Layer 4 of a small transformer language model trained on English Wikipedia (22 layers, counted from 0, width 128).
A neuron adds its activation times its output weights to the MLP's output. To switch it off is to set its activation to zero at one token and run the rest of the model.

Output weights of the MLP neurons that the questions are about. A number n stands for n times 0.026.
n0: -19 5 -40 -12 -6 -6 -9 -26 5 -4 0 12 -9 -18 -25 -15 4 -2 14 5 16 -16 8 -6 7 2 9 21 2 -16 2 -20 9 9 11 -14 -2 -20 15 9 -28 13 -26 20 -14 6 21 12 6 10 9 9 6 -17 -2 4 31 -8 -7 -9 -39 10 -16 1 16 -14 -15 8 17 -4 -35 -4 -1 -8 -3 -14 -7 -17 -7 -8 -6 -8 11 -7 -23 25 -15 5 8 16 -3 18 -25 -20 23 27 14 -7 -11 2 -16 26 1 2 3 37 -1 0 -31 20 25 13 -15 16 -16 48 22 -24 -10 19 17 8 11 -21 -15 -17 -3 -3
n11: -6 20 28 11 15 -23 3 -13 7 -20 25 12 16 15 -3 6 -6 1 -6 41 40 -16 29 -14 12 5 18 -2 -7 18 -10 9 -9 11 14 -8 5 0 4 -13 -3 10 21 -16 4 -7 15 11 0 -8 17 -1 -1 2 -7 -7 10 5 10 22 20 -22 19 -20 -14 18 -26 -6 -5 14 19 1 15 -6 19 8 -14 -20 -25 -9 15 2 -4 -15 -16 -1 9 7 -2 -35 -13 4 1 -1 -7 10 -22 -25 30 6 22 -12 15 -3 5 -18 17 -8 20 -1 11 7 29 37 -1 0 -12 5 7 11 -38 7 27 -2 -3 -15 -1 -13
n26: 7 -15 -6 24 1 -1 -29 -8 -3 19 23 12 21 -25 -10 18 -2 21 -20 -6 0 -25 6 -3 7 -1 1 -4 -6 -12 12 3 31 -18 -14 -15 -8 -26 10 10 -10 17 -13 7 29 20 -14 17 1 -32 9 -30 -14 25 -23 22 -51 -4 -39 -11 29 -1 -27 -7 -38 -8 10 23 15 32 19 17 -7 -8 4 5 14 -30 7 8 -6 17 1 -10 3 17 -14 -10 5 -4 -9 3 -10 10 -7 32 13 -26 -2 18 -13 3 21 8 -19 -13 -1 -12 9 0 14 6 3 -4 -5 -26 -17 -1 13 1 -10 19 3 -4 -6 -4 2 -15
n57: -11 -17 -3 9 -1 18 29 -11 -44 -14 -19 -25 -5 -22 10 -35 5 -17 11 34 -26 -14 -13 38 -10 14 7 -17 -11 -25 1 32 1 -8 12 -1 -15 8 0 28 16 -3 4 4 10 -10 -13 -7 8 4 -47 -12 -10 -2 18 -25 21 -3 -6 17 15 26 4 25 -15 -16 -17 12 37 -7 -24 -11 14 -6 12 -11 12 1 45 -12 9 -22 -12 -6 2 -37 7 4 20 -1 -16 -21 4 -16 -15 10 -10 20 43 11 27 -3 -16 -13 23 26 -15 10 7 -10 7 4 9 2 16 -17 3 -27 -6 4 -8 1 -6 -13 6 23 -11 30
n65: -27 -11 -42 9 0 -7 9 -14 -2 3 -21 23 -13 -9 -14 5 0 -7 -3 -3 -66 -6 16 -25 -33 -14 -24 -5 31 11 -28 3 15 14 6 -9 23 23 16 12 -23 -29 -21 6 2 -10 -4 -14 8 -10 18 6 -16 -1 19 38 -2 -6 -29 7 1 27 -15 -6 12 1 -31 -3 17 7 1 22 -8 9 -9 -7 4 26 -25 -6 3 18 1 -36 2 -5 7 8 25 11 -22 -25 2 0 -10 -40 -14 -37 -23 37 31 21 -9 -10 -26 -2 19 6 2 -15 14 -20 10 -29 -1 3 -17 -12 -31 3 15 -7 35 -19 -3 29 -6 5
n76: 10 -2 8 8 25 4 -16 5 -16 14 24 -7 33 -21 -29 -1 -11 -4 10 14 17 3 -14 16 0 12 24 -17 21 -27 -6 -58 -34 -12 -4 6 -9 -15 -17 14 -45 29 -3 19 8 0 17 -30 -25 32 10 -4 -16 3 30 -20 23 10 -5 35 -12 0 37 -20 -19 -12 -19 -14 -6 -12 27 7 26 -35 -24 12 14 -14 5 20 -7 -28 -4 -1 17 21 -7 59 1 -5 1 -6 36 -2 -2 19 -14 -15 -10 3 -2 -15 -17 2 -13 9 -21 5 5 12 -12 2 19 -31 -29 -9 -2 -7 13 -19 17 -13 21 8 -15 23 -12 3
n80: 2 24 -17 -14 0 4 8 -7 14 -1 12 0 0 -3 2 3 1 8 13 47 -28 -13 22 -2 10 26 -18 -1 14 26 -1 21 -18 -1 11 18 7 -15 34 9 -7 -32 -7 1 -3 1 15 19 9 -24 12 -8 7 14 6 -11 22 -9 -13 -11 -22 -25 3 -6 9 17 12 -1 -6 -7 10 -11 -7 -1 26 14 15 -20 -14 12 13 0 -1 -7 -1 0 -16 -8 -7 7 9 11 -3 13 6 -23 4 -19 -9 -3 14 7 7 -16 0 10 -10 -3 8 -6 12 8 -4 -5 -8 -8 20 -14 -10 -6 3 17 0 -5 -1 -5 -14 -22
n107: -8 -23 -7 5 -19 11 -14 -5 3 -5 29 17 -15 39 6 11 -7 15 5 8 19 12 -13 -10 -6 -23 11 4 2 26 10 -10 -10 8 5 -8 -18 30 20 14 -36 -15 0 22 11 11 11 34 -17 -18 -9 -9 18 27 -12 8 3 -18 3 -29 -7 24 -30 4 27 -22 21 3 -36 -11 11 -11 6 9 12 15 5 7 12 -17 4 26 29 20 19 -1 29 15 -2 23 -5 -5 0 18 5 -19 -8 -11 16 14 2 -10 8 9 -22 30 -4 -38 4 14 14 -33 8 -5 -25 20 -44 -3 -37 20 23 8 19 -18 9 8 -3 -13
n135: 15 -3 -1 14 -1 -59 4 -20 -13 9 24 -3 -6 -6 -16 8 -15 12 -3 17 -30 -7 -26 28 3 11 9 -11 7 -15 12 7 -12 -3 13 -2 15 -20 23 15 0 19 -25 16 -5 -7 -20 13 -11 -11 4 4 4 13 6 -1 2 0 -27 -3 17 24 2 11 -56 32 25 12 -26 8 -35 9 -5 -6 11 3 16 -1 8 -5 2 -1 7 -7 13 4 -13 -12 -10 29 6 -2 -32 21 -6 -3 -39 6 16 47 35 -15 -31 6 2 16 -14 7 8 -20 15 -10 -1 -22 -27 -42 1 -17 7 4 30 10 12 2 0 -9 12 -1
n147: -11 6 26 -3 18 -7 -8 -8 -9 5 -7 -13 -4 -16 10 -30 -7 28 9 -1 13 -11 -2 -4 21 3 1 11 10 93 -3 33 8 -17 -18 26 13 34 11 9 6 -5 -12 -7 -1 -7 -3 -27 -7 9 8 -16 -31 23 -4 12 -26 -12 -16 -21 12 28 21 31 -4 8 5 26 -2 -25 0 -6 -12 -8 -17 8 -11 21 -14 27 10 -9 -8 -19 -2 1 3 11 0 -18 14 19 -10 -4 13 8 11 9 -9 0 2 13 34 3 2 -10 -12 10 -37 3 -26 8 -1 9 20 6 12 -24 -12 21 4 8 -7 11 7 -12 16 -6
n151: 8 3 19 -34 6 -6 -4 -22 -14 13 22 -20 23 -8 5 -4 25 -1 -28 5 22 -19 -27 -6 14 -3 -15 11 1 -20 7 -6 17 10 10 -8 2 -12 41 -4 -1 -2 3 -7 5 16 15 -34 -3 2 -33 -13 -13 -42 27 2 25 -26 -13 -6 -18 -36 -18 20 33 -8 18 22 -10 5 -15 12 -17 6 -20 0 -25 -37 -18 -26 -13 2 22 -16 -8 -17 12 21 8 35 12 -13 15 5 3 16 51 12 -17 -15 -19 18 16 -5 8 -15 8 19 -18 -18 45 21 34 27 -4 22 -29 -13 -24 -9 2 4 -18 -17 -18 7 4 -4
n176: -9 -4 -2 -7 -26 13 11 -3 -21 -23 -3 -12 12 4 13 -17 -1 13 18 8 -7 3 6 -12 9 -23 1 1 29 6 -11 0 49 -3 20 -2 6 3 35 9 -4 -14 -13 10 -7 -5 -23 -13 13 -7 -14 -11 -6 20 -27 -1 -19 -4 -6 3 -2 -16 12 1 -20 -13 17 -18 10 -12 -3 -15 -28 5 22 25 19 9 -7 -8 1 20 10 30 -17 -4 0 -16 -11 26 16 4 27 -10 -1 -25 1 -2 19 -9 12 11 -8 -13 -3 22 0 -13 14 -7 -28 0 17 -9 23 -11 2 11 -19 -18 -20 16 11 -5 -7 -18 20 -10
n266: -18 6 -29 9 -8 -6 -18 -9 -12 10 -8 -11 -1 5 9 17 3 11 19 -5 0 17 0 12 8 3 -10 0 -20 -11 10 35 -1 22 25 26 3 12 12 16 0 -23 -24 7 7 46 3 -22 -6 22 8 21 -8 -20 11 34 -5 -8 8 25 -7 -9 13 -30 21 -6 11 5 -28 -4 22 25 -3 15 -12 -3 -4 -16 10 5 11 -24 -1 -27 -2 -32 15 -28 19 1 -37 4 -9 -10 -4 -19 21 9 -2 22 -23 21 -26 -16 6 2 -26 29 25 -12 -21 11 32 -51 10 4 16 8 6 23 12 25 -15 9 -6 -7 13 34
n330: 3 -2 -14 18 24 13 3 -15 24 -15 -12 9 -25 -18 2 -30 -28 31 -8 24 37 0 8 18 15 6 5 -56 26 -9 4 21 8 21 0 -29 10 47 -6 -7 -2 6 -6 27 3 -22 12 -7 -14 -9 -35 40 3 5 -16 -46 0 13 -11 12 -4 -6 17 17 -13 -2 -4 4 -22 -4 16 5 22 -6 -13 7 -6 0 8 29 -6 -16 13 -16 -16 22 -10 -35 4 -30 -45 -50 5 14 -20 14 12 15 9 -10 20 17 1 -8 -14 -6 0 23 1 11 6 -36 17 8 -8 -24 -21 -1 -8 9 18 18 -30 -8 -4 6 1 -2
n366: -1 3 -14 8 -30 14 13 -17 2 1 26 19 -28 39 53 23 -10 5 32 13 15 -8 24 -3 20 12 20 11 -3 38 16 -12 -9 0 17 6 -3 6 -17 -25 5 18 -4 -11 13 9 18 -15 -14 21 22 34 21 20 -21 -2 -14 -15 7 22 24 -13 18 -11 -17 28 3 18 12 11 1 37 0 25 -5 -17 -16 -20 14 -5 27 -24 -14 15 -4 -2 13 -25 -20 -8 -21 15 4 34 -2 26 -21 6 -16 38 15 -17 -6 -24 -1 7 36 -26 30 -18 -35 -10 -1 -5 -26 -17 23 -12 -14 -17 -8 22 34 -13 8 -20 26 2
n497: 20 -17 10 -10 26 7 25 19 36 10 -10 -19 15 7 -26 21 -2 -1 -5 -8 19 -34 9 -16 10 23 -11 -11 -13 -18 4 -19 -7 -7 3 -10 22 6 -6 -29 3 -16 -5 5 -7 -10 -5 2 3 5 4 -20 19 23 4 -2 -22 -7 -11 -4 34 12 19 -3 -15 -33 5 -12 10 11 -22 -1 -20 5 -8 14 7 8 11 3 4 10 -13 31 17 -12 -3 -7 16 -18 8 7 -21 14 5 14 -32 20 -5 -6 14 0 -17 -1 -20 11 -22 4 -7 1 -14 5 -8 8 -15 -5 -16 -4 9 0 -12 -13 -10 36 -12 -8 -14 14

Each question names a token from some text and the token that comes next. It shows the activations a of the neurons there, in the order above. A number n stands for n times 0.039.

Then comes g, the gradient of the next token's log-probability with respect to the MLP's output, scaled to length 1. A neuron's effect is roughly proportional to its activation times (output weights . g). A number n stands for n times 0.0039.

"n", then "che"
a: 1 -11 19 0 0 -4 1 -13 4 18 -4 0 13 -1 -4 3
g: -6 40 -25 -32 -32 -34 12 -3 -2 10 16 -22 10 9 18 1 -8 3 4 23 35 20 25 -26 1 49 -5 -16 -8 -12 -12 1 4 37 11 7 21 9 -23 11 -17 6 23 -1 -16 16 -37 -13 -19 14 -2 3 9 15 -12 12 -23 19 24 11 26 -61 -9 7 67 -6 -17 19 -28 27 -2 -33 13 -5 8 -5 -20 -11 3 -9 1 38 28 -30 -10 28 -34 -5 7 29 -61 -24 25 30 29 -3 20 -37 16 -34 -15 18 -9 3 -28 -3 40 23 -11 26 -40 -16 5 -10 -28 12 45 -9 14 2 -24 31 -22 51 -18 -7 -18 -1
Switching off which neuron hurts the next token most? n266

"att", then "ing"
a: -1 5 12 5 -14 17 0 -6 1 1 13 -5 0 0 -11 9
g: -22 -23 19 -11 -28 -2 2 9 23 -2 -2 -4 4 -7 -17 -13 -42 -33 -42 30 2 10 0 -28 5 22 -19 68 4 -10 -14 17 4 -17 -47 34 -5 -24 -37 20 8 4 6 -11 -16 -6 -7 -26 -5 27 16 -38 -16 -17 25 19 -3 14 -49 57 20 6 -4 -12 -55 4 -1 -20 5 25 1 -17 35 5 17 -36 -8 31 -33 41 -7 -65 1 17 8 -18 -21 -10 8 -28 -7 23 13 28 -21 12 15 -33 40 -5 21 12 0 4 -10 -5 -1 -3 -18 10 34 -24 7 -1 18 31 -16 17 -15 -18 33 28 12 -14 -20 -18 33 -23
Switching off which neuron hurts the next token most? n76

" Ash", then "er"
a: 0 -6 13 7 -14 -4 -1 -4 -1 -13 12 6 -1 -2 -21 0
g: -16 50 13 36 2 7 -12 30 9 40 3 1 -5 -12 -7 -12 47 -20 43 -18 -6 -2 -36 13 28 -30 -4 -3 -18 -3 38 -33 5 -19 26 -27 -44 47 31 -24 -19 47 -21 -6 -9 -47 -13 8 5 14 -19 8 -23 -10 7 -7 8 -18 -7 1 -10 21 27 -19 -12 36 19 -13 -3 -22 -22 -12 -3 -11 -4 14 -5 -29 19 17 -24 -5 -1 -19 -33 11 -6 4 -20 -49 34 19 29 -15 -1 26 -6 4 -1 -41 -9 37 59 23 25 -1 -33 1 28 -39 6 16 4 -9 26 12 17 16 9 -24 -57 -18 7 -12 -8 -13 -16 -3
Switching off which neuron hurts the next token most? n65

"The", then " commun"
a: 18 -2 0 9 -1 2 -6 0 -3 -9 1 0 -1 0 -1 2
g: -3 -8 14 34 0 17 12 19 -31 -23 0 -36 7 23 -7 43 25 -1 10 50 -11 6 -13 29 -7 18 -12 -20 -35 4 -13 5 -22 -37 29 41 -24 47 -18 -1 -13 -28 -7 47 -16 5 10 11 33 -23 -35 0 -2 9 -5 -15 14 -17 12 1 -16 46 -18 -12 -24 24 -4 -33 -4 2 18 34 23 16 26 -25 39 26 -48 9 11 25 6 -6 39 -18 -16 15 9 13 24 -7 29 15 1 41 28 4 24 -5 -1 9 53 -10 -56 -19 15 19 27 39 5 8 -30 -4 -5 -42 -17 18 -17 -34 6 16 8 8 -5 -7 10 14
Which neuron, switched off, raises the next token's probability most? n0

"San", then "dr"
a: 4 -15 0 13 4 9 -58 -6 3 -1 12 1 6 -2 -16 0
g: -23 -31 -42 18 -22 -13 12 -29 2 13 13 -5 -24 -10 2 -15 -7 -21 17 2 -20 5 -22 -12 18 -22 -26 26 -24 -4 -29 18 33 3 7 15 8 27 19 56 -17 -37 -39 22 9 3 19 1 14 -14 -75 16 -11 23 21 28 38 18 35 11 3 29 33 -8 -16 -5 17 -25 21 -4 -17 -44 4 -19 -13 -5 -52 -13 -10 15 13 -26 49 -41 -14 31 -1 22 38 -38 -46 15 -19 6 5 -23 -12 -40 15 -7 -24 -15 17 21 -30 5 -30 -11 21 -2 15 22 -6 13 6 5 -11 19 -22 -14 -1 20 -3 29 -15 -11 -8 -12
Switching off which neuron hurts the next token most? n366

"la", then "im"
a: 0 1 5 10 -6 17 -1 -7 -8 0 4 -1 -1 -1 -1 3
g: -9 -10 -11 2 8 -7 -1 -14 5 0 20 12 3 -2 -15 -25 -44 -17 -1 22 29 8 -22 35 39 -1 -10 -18 65 -7 -15 23 -12 -26 -7 38 -1 -14 -13 49 -22 -22 52 -54 -2 -9 -56 7 -32 5 21 6 18 -28 11 40 10 -4 3 22 13 10 12 -35 -27 40 6 -28 0 2 -3 1 -9 23 37 -7 -19 16 6 -16 -30 -42 -13 -10 28 -11 18 0 43 1 -2 -12 -10 46 -10 -8 8 36 -16 -5 8 22 -5 9 0 -42 -51 10 19 18 24 -6 8 -33 21 -50 23 -2 -16 -20 -19 -16 8 -21 -10 -1 -11 -25
Switching off which neuron hurts the next token most? n76

" The", then " current"
a: 17 -2 -1 7 0 -3 -2 0 -1 0 9 0 1 0 -8 -1
g: 6 -8 -2 11 2 -6 41 27 26 -13 8 -20 -36 -4 -19 -54 -4 7 15 -9 -1 -7 0 -23 1 -54 23 28 -32 -6 21 -4 23 1 -10 2 -14 3 20 27 -40 18 14 39 -8 14 -50 -19 7 -17 14 -21 -2 3 -18 24 24 -36 11 -5 -42 -19 16 -25 -8 30 10 27 17 -2 3 13 -3 9 -2 30 -17 31 -28 13 17 0 -6 -27 29 20 27 21 13 30 5 51 3 -33 -12 26 13 2 13 -20 -4 27 20 -7 21 25 -29 3 -49 12 28 -6 5 3 30 -29 59 -16 3 69 -22 13 -14 -25 -33 -13 4 3
Switching off which neuron hurts the next token most? n0

" Grand", then "erson"
a: 5 -8 5 12 -12 0 -2 -2 3 -5 10 1 -1 3 -19 4
g: -34 -5 -9 16 28 5 -10 44 0 16 -5 11 7 -23 6 -5 16 -80 5 -3 6 31 -6 -32 -16 19 9 -19 19 -36 -22 -20 17 28 6 -8 -13 7 29 40 -4 -42 38 1 15 -22 5 25 7 -32 4 23 0 50 52 -23 -31 -9 30 14 19 16 -19 -10 -4 -6 20 -2 -33 -9 20 -39 12 -25 -2 46 5 -34 -23 -13 -25 31 7 -31 -12 10 -5 26 19 17 26 21 -12 12 29 -22 44 -4 6 -14 2 -19 46 30 -10 11 -41 22 -12 -13 -21 7 5 4 -1 30 11 14 3 -33 -38 -15 5 -9 -13 27 -7 2
Switching off which neuron hurts the next token most? n366

" Guest", then "s"
a: 1 0 7 11 -10 -3 -2 -13 3 -6 0 0 -2 -7 -2 1
g: -8 61 -2 -6 11 -34 22 29 31 14 -25 -21 6 28 7 -24 -13 -3 8 10 -6 -4 3 -9 10 34 -12 -19 -19 7 3 -12 -23 1 -15 -14 -11 -32 20 -18 -30 5 22 -25 -14 23 11 -17 -33 0 -3 -26 2 -29 -4 37 -12 -21 6 -14 -10 -36 22 16 -14 -7 -21 7 39 42 31 -21 12 -45 -31 10 10 -24 6 39 -21 0 3 -54 -3 11 -28 33 -17 7 -59 -16 -12 -36 -10 -60 -11 -30 -25 4 -25 -24 29 11 -10 -23 -24 6 24 -33 24 19 6 -21 33 20 5 17 22 27 2 -11 9 -10 -30 0 21 -42
Switching off which neuron hurts the next token most? n107

"h", then "met"
a: 1 -13 95 1 -3 0 2 -1 4 -1 6 -2 4 -13 -13 0
g: -29 11 10 19 21 -7 28 13 -16 39 10 -17 11 16 37 22 -6 -35 -11 19 -12 -6 47 33 1 -7 14 5 -45 18 -12 4 13 29 -53 -3 13 23 -4 15 -10 -24 9 -7 5 13 2 14 59 -34 20 -35 0 24 -15 -14 -6 11 -65 -4 -27 -2 -72 -3 -20 3 14 11 -5 -9 -4 13 13 12 18 -1 5 -15 -24 41 3 -16 -33 24 7 4 28 11 -2 -11 36 32 -8 -15 19 24 12 9 -49 5 2 14 20 10 -28 15 28 7 14 26 0 -19 -3 26 -6 -51 -31 -8 16 -19 10 43 2 -31 33 -13 -19 -19
Switching off which neuron hurts the next token most? n26

"ile", then " people"
a: -1 -34 11 19 -4 -8 0 -12 -2 -5 7 6 0 3 -5 0
g: 24 -5 26 -2 -8 20 25 10 -8 -26 11 2 30 -36 22 3 68 0 -5 16 0 -20 -13 -9 55 -19 5 38 -18 0 -27 -12 2 -10 25 28 -25 11 8 8 10 -18 -23 -17 16 29 26 0 37 11 -43 9 -10 -10 57 -7 19 -9 4 -5 73 2 -12 36 33 10 8 -6 -6 -35 28 -16 -18 -7 -8 15 -5 25 -11 -13 42 9 23 15 6 2 -28 -30 21 28 -25 23 3 -12 -7 6 -11 24 26 21 -20 -57 -16 10 4 17 -3 -1 -16 -13 12 -5 -44 -23 -30 -17 1 -25 15 -24 -7 -25 -12 -32 22 -34 30 19
Switching off which neuron hurts the next token most? n57

" change", then " the"
a: -1 -2 3 3 -3 0 1 -12 -35 -3 1 0 1 19 0 2
g: 5 3 2 17 13 -1 4 57 17 -6 -34 -11 -7 -18 14 -18 15 8 -80 20 15 5 0 8 36 -1 -8 1 19 -7 11 25 -7 -24 -50 35 9 -1 -22 3 26 -4 -45 -11 2 -6 -40 26 -12 8 -15 25 -13 -48 -14 -18 19 -29 4 -22 20 -18 0 -22 7 19 -11 16 -13 18 -21 -12 -3 -20 -8 18 -23 -38 6 26 -23 -2 18 -31 -32 -26 -26 11 -29 23 20 -15 -41 -33 -15 -32 38 -15 5 27 29 1 37 -37 -15 -24 48 -27 -15 -2 7 -21 -13 27 -34 -34 0 7 0 -21 13 -19 -1 -16 10 5 30 27
Switching off which neuron hurts the next token most? n330

"d", then "'"
a: 0 2 55 0 -1 0 0 -4 5 -2 3 -8 0 -1 -6 17
g: 16 -7 22 -1 -2 -1 -1 11 -5 5 -14 -44 -18 -52 -21 18 -23 9 -40 22 -28 61 -11 27 -5 0 38 4 24 11 26 -20 6 6 55 26 45 -2 -18 34 -24 1 -4 -4 5 4 -8 5 -53 4 -13 -12 43 -18 -18 -18 10 -16 24 -13 4 -7 16 -34 -51 13 -3 -2 37 -13 -11 11 -11 11 11 -19 0 -4 7 -17 -14 50 5 34 -2 7 24 3 -21 -20 -21 2 29 4 -8 62 -12 41 -2 -14 21 -26 -20 -32 30 23 -24 12 23 1 -20 -6 24 -26 -7 -21 36 -13 -14 20 -16 -15 26 -1 22 -1 -18 39
Which neuron, switched off, raises the next token's probability most? n26

" E", then "20"
a: 2 -1 2 0 -5 -6 -6 -1 -2 -7 10 0 1 -1 -13 -1
g: -18 -15 27 -15 5 -4 -21 -35 37 -18 18 61 5 24 20 1 -6 -27 9 -3 40 -9 -28 -3 -4 -53 31 0 18 -1 -9 -37 -18 -13 23 -35 -7 -15 -1 -28 -5 3 22 32 19 -16 -19 -13 12 -3 25 0 -8 15 3 -18 1 7 -18 -14 -21 -10 34 17 -21 -12 11 7 20 32 31 -3 -8 -29 -6 -22 3 -14 -38 13 41 -45 -34 25 23 6 22 12 6 11 3 20 -22 26 9 -56 11 -31 2 73 8 -12 -27 16 14 -15 1 -27 4 -36 3 20 -5 12 6 -41 1 -22 9 18 -12 -3 -47 -12 8 -12 53 0
Which neuron, switched off, raises the next token's probability most? n366

" ab", then "dom"
a: 0 3 0 7 -4 0 -31 0 -3 -1 15 0 7 -7 -15 4
g: -27 -6 -3 -7 17 -13 6 39 -1 8 -20 -29 -24 -1 13 -18 -67 15 -21 -14 27 -4 22 46 2 8 34 4 9 -7 13 -10 4 18 -36 -6 35 -7 -14 6 22 48 12 10 -5 -6 -23 -4 -4 -20 46 -26 -5 -9 -46 -7 37 6 -26 21 8 -5 -24 28 18 -3 -2 -25 -3 24 48 -4 -27 6 42 -2 8 52 -38 -8 6 28 -13 12 30 -31 0 -21 -9 -11 -44 2 31 -33 0 -18 -15 -50 10 19 -2 13 37 26 -12 -23 -1 -28 0 -31 14 8 33 -6 6 -6 -1 7 22 51 19 18 -24 -20 22 16 7 24
Which neuron, switched off, raises the next token's probability most? n151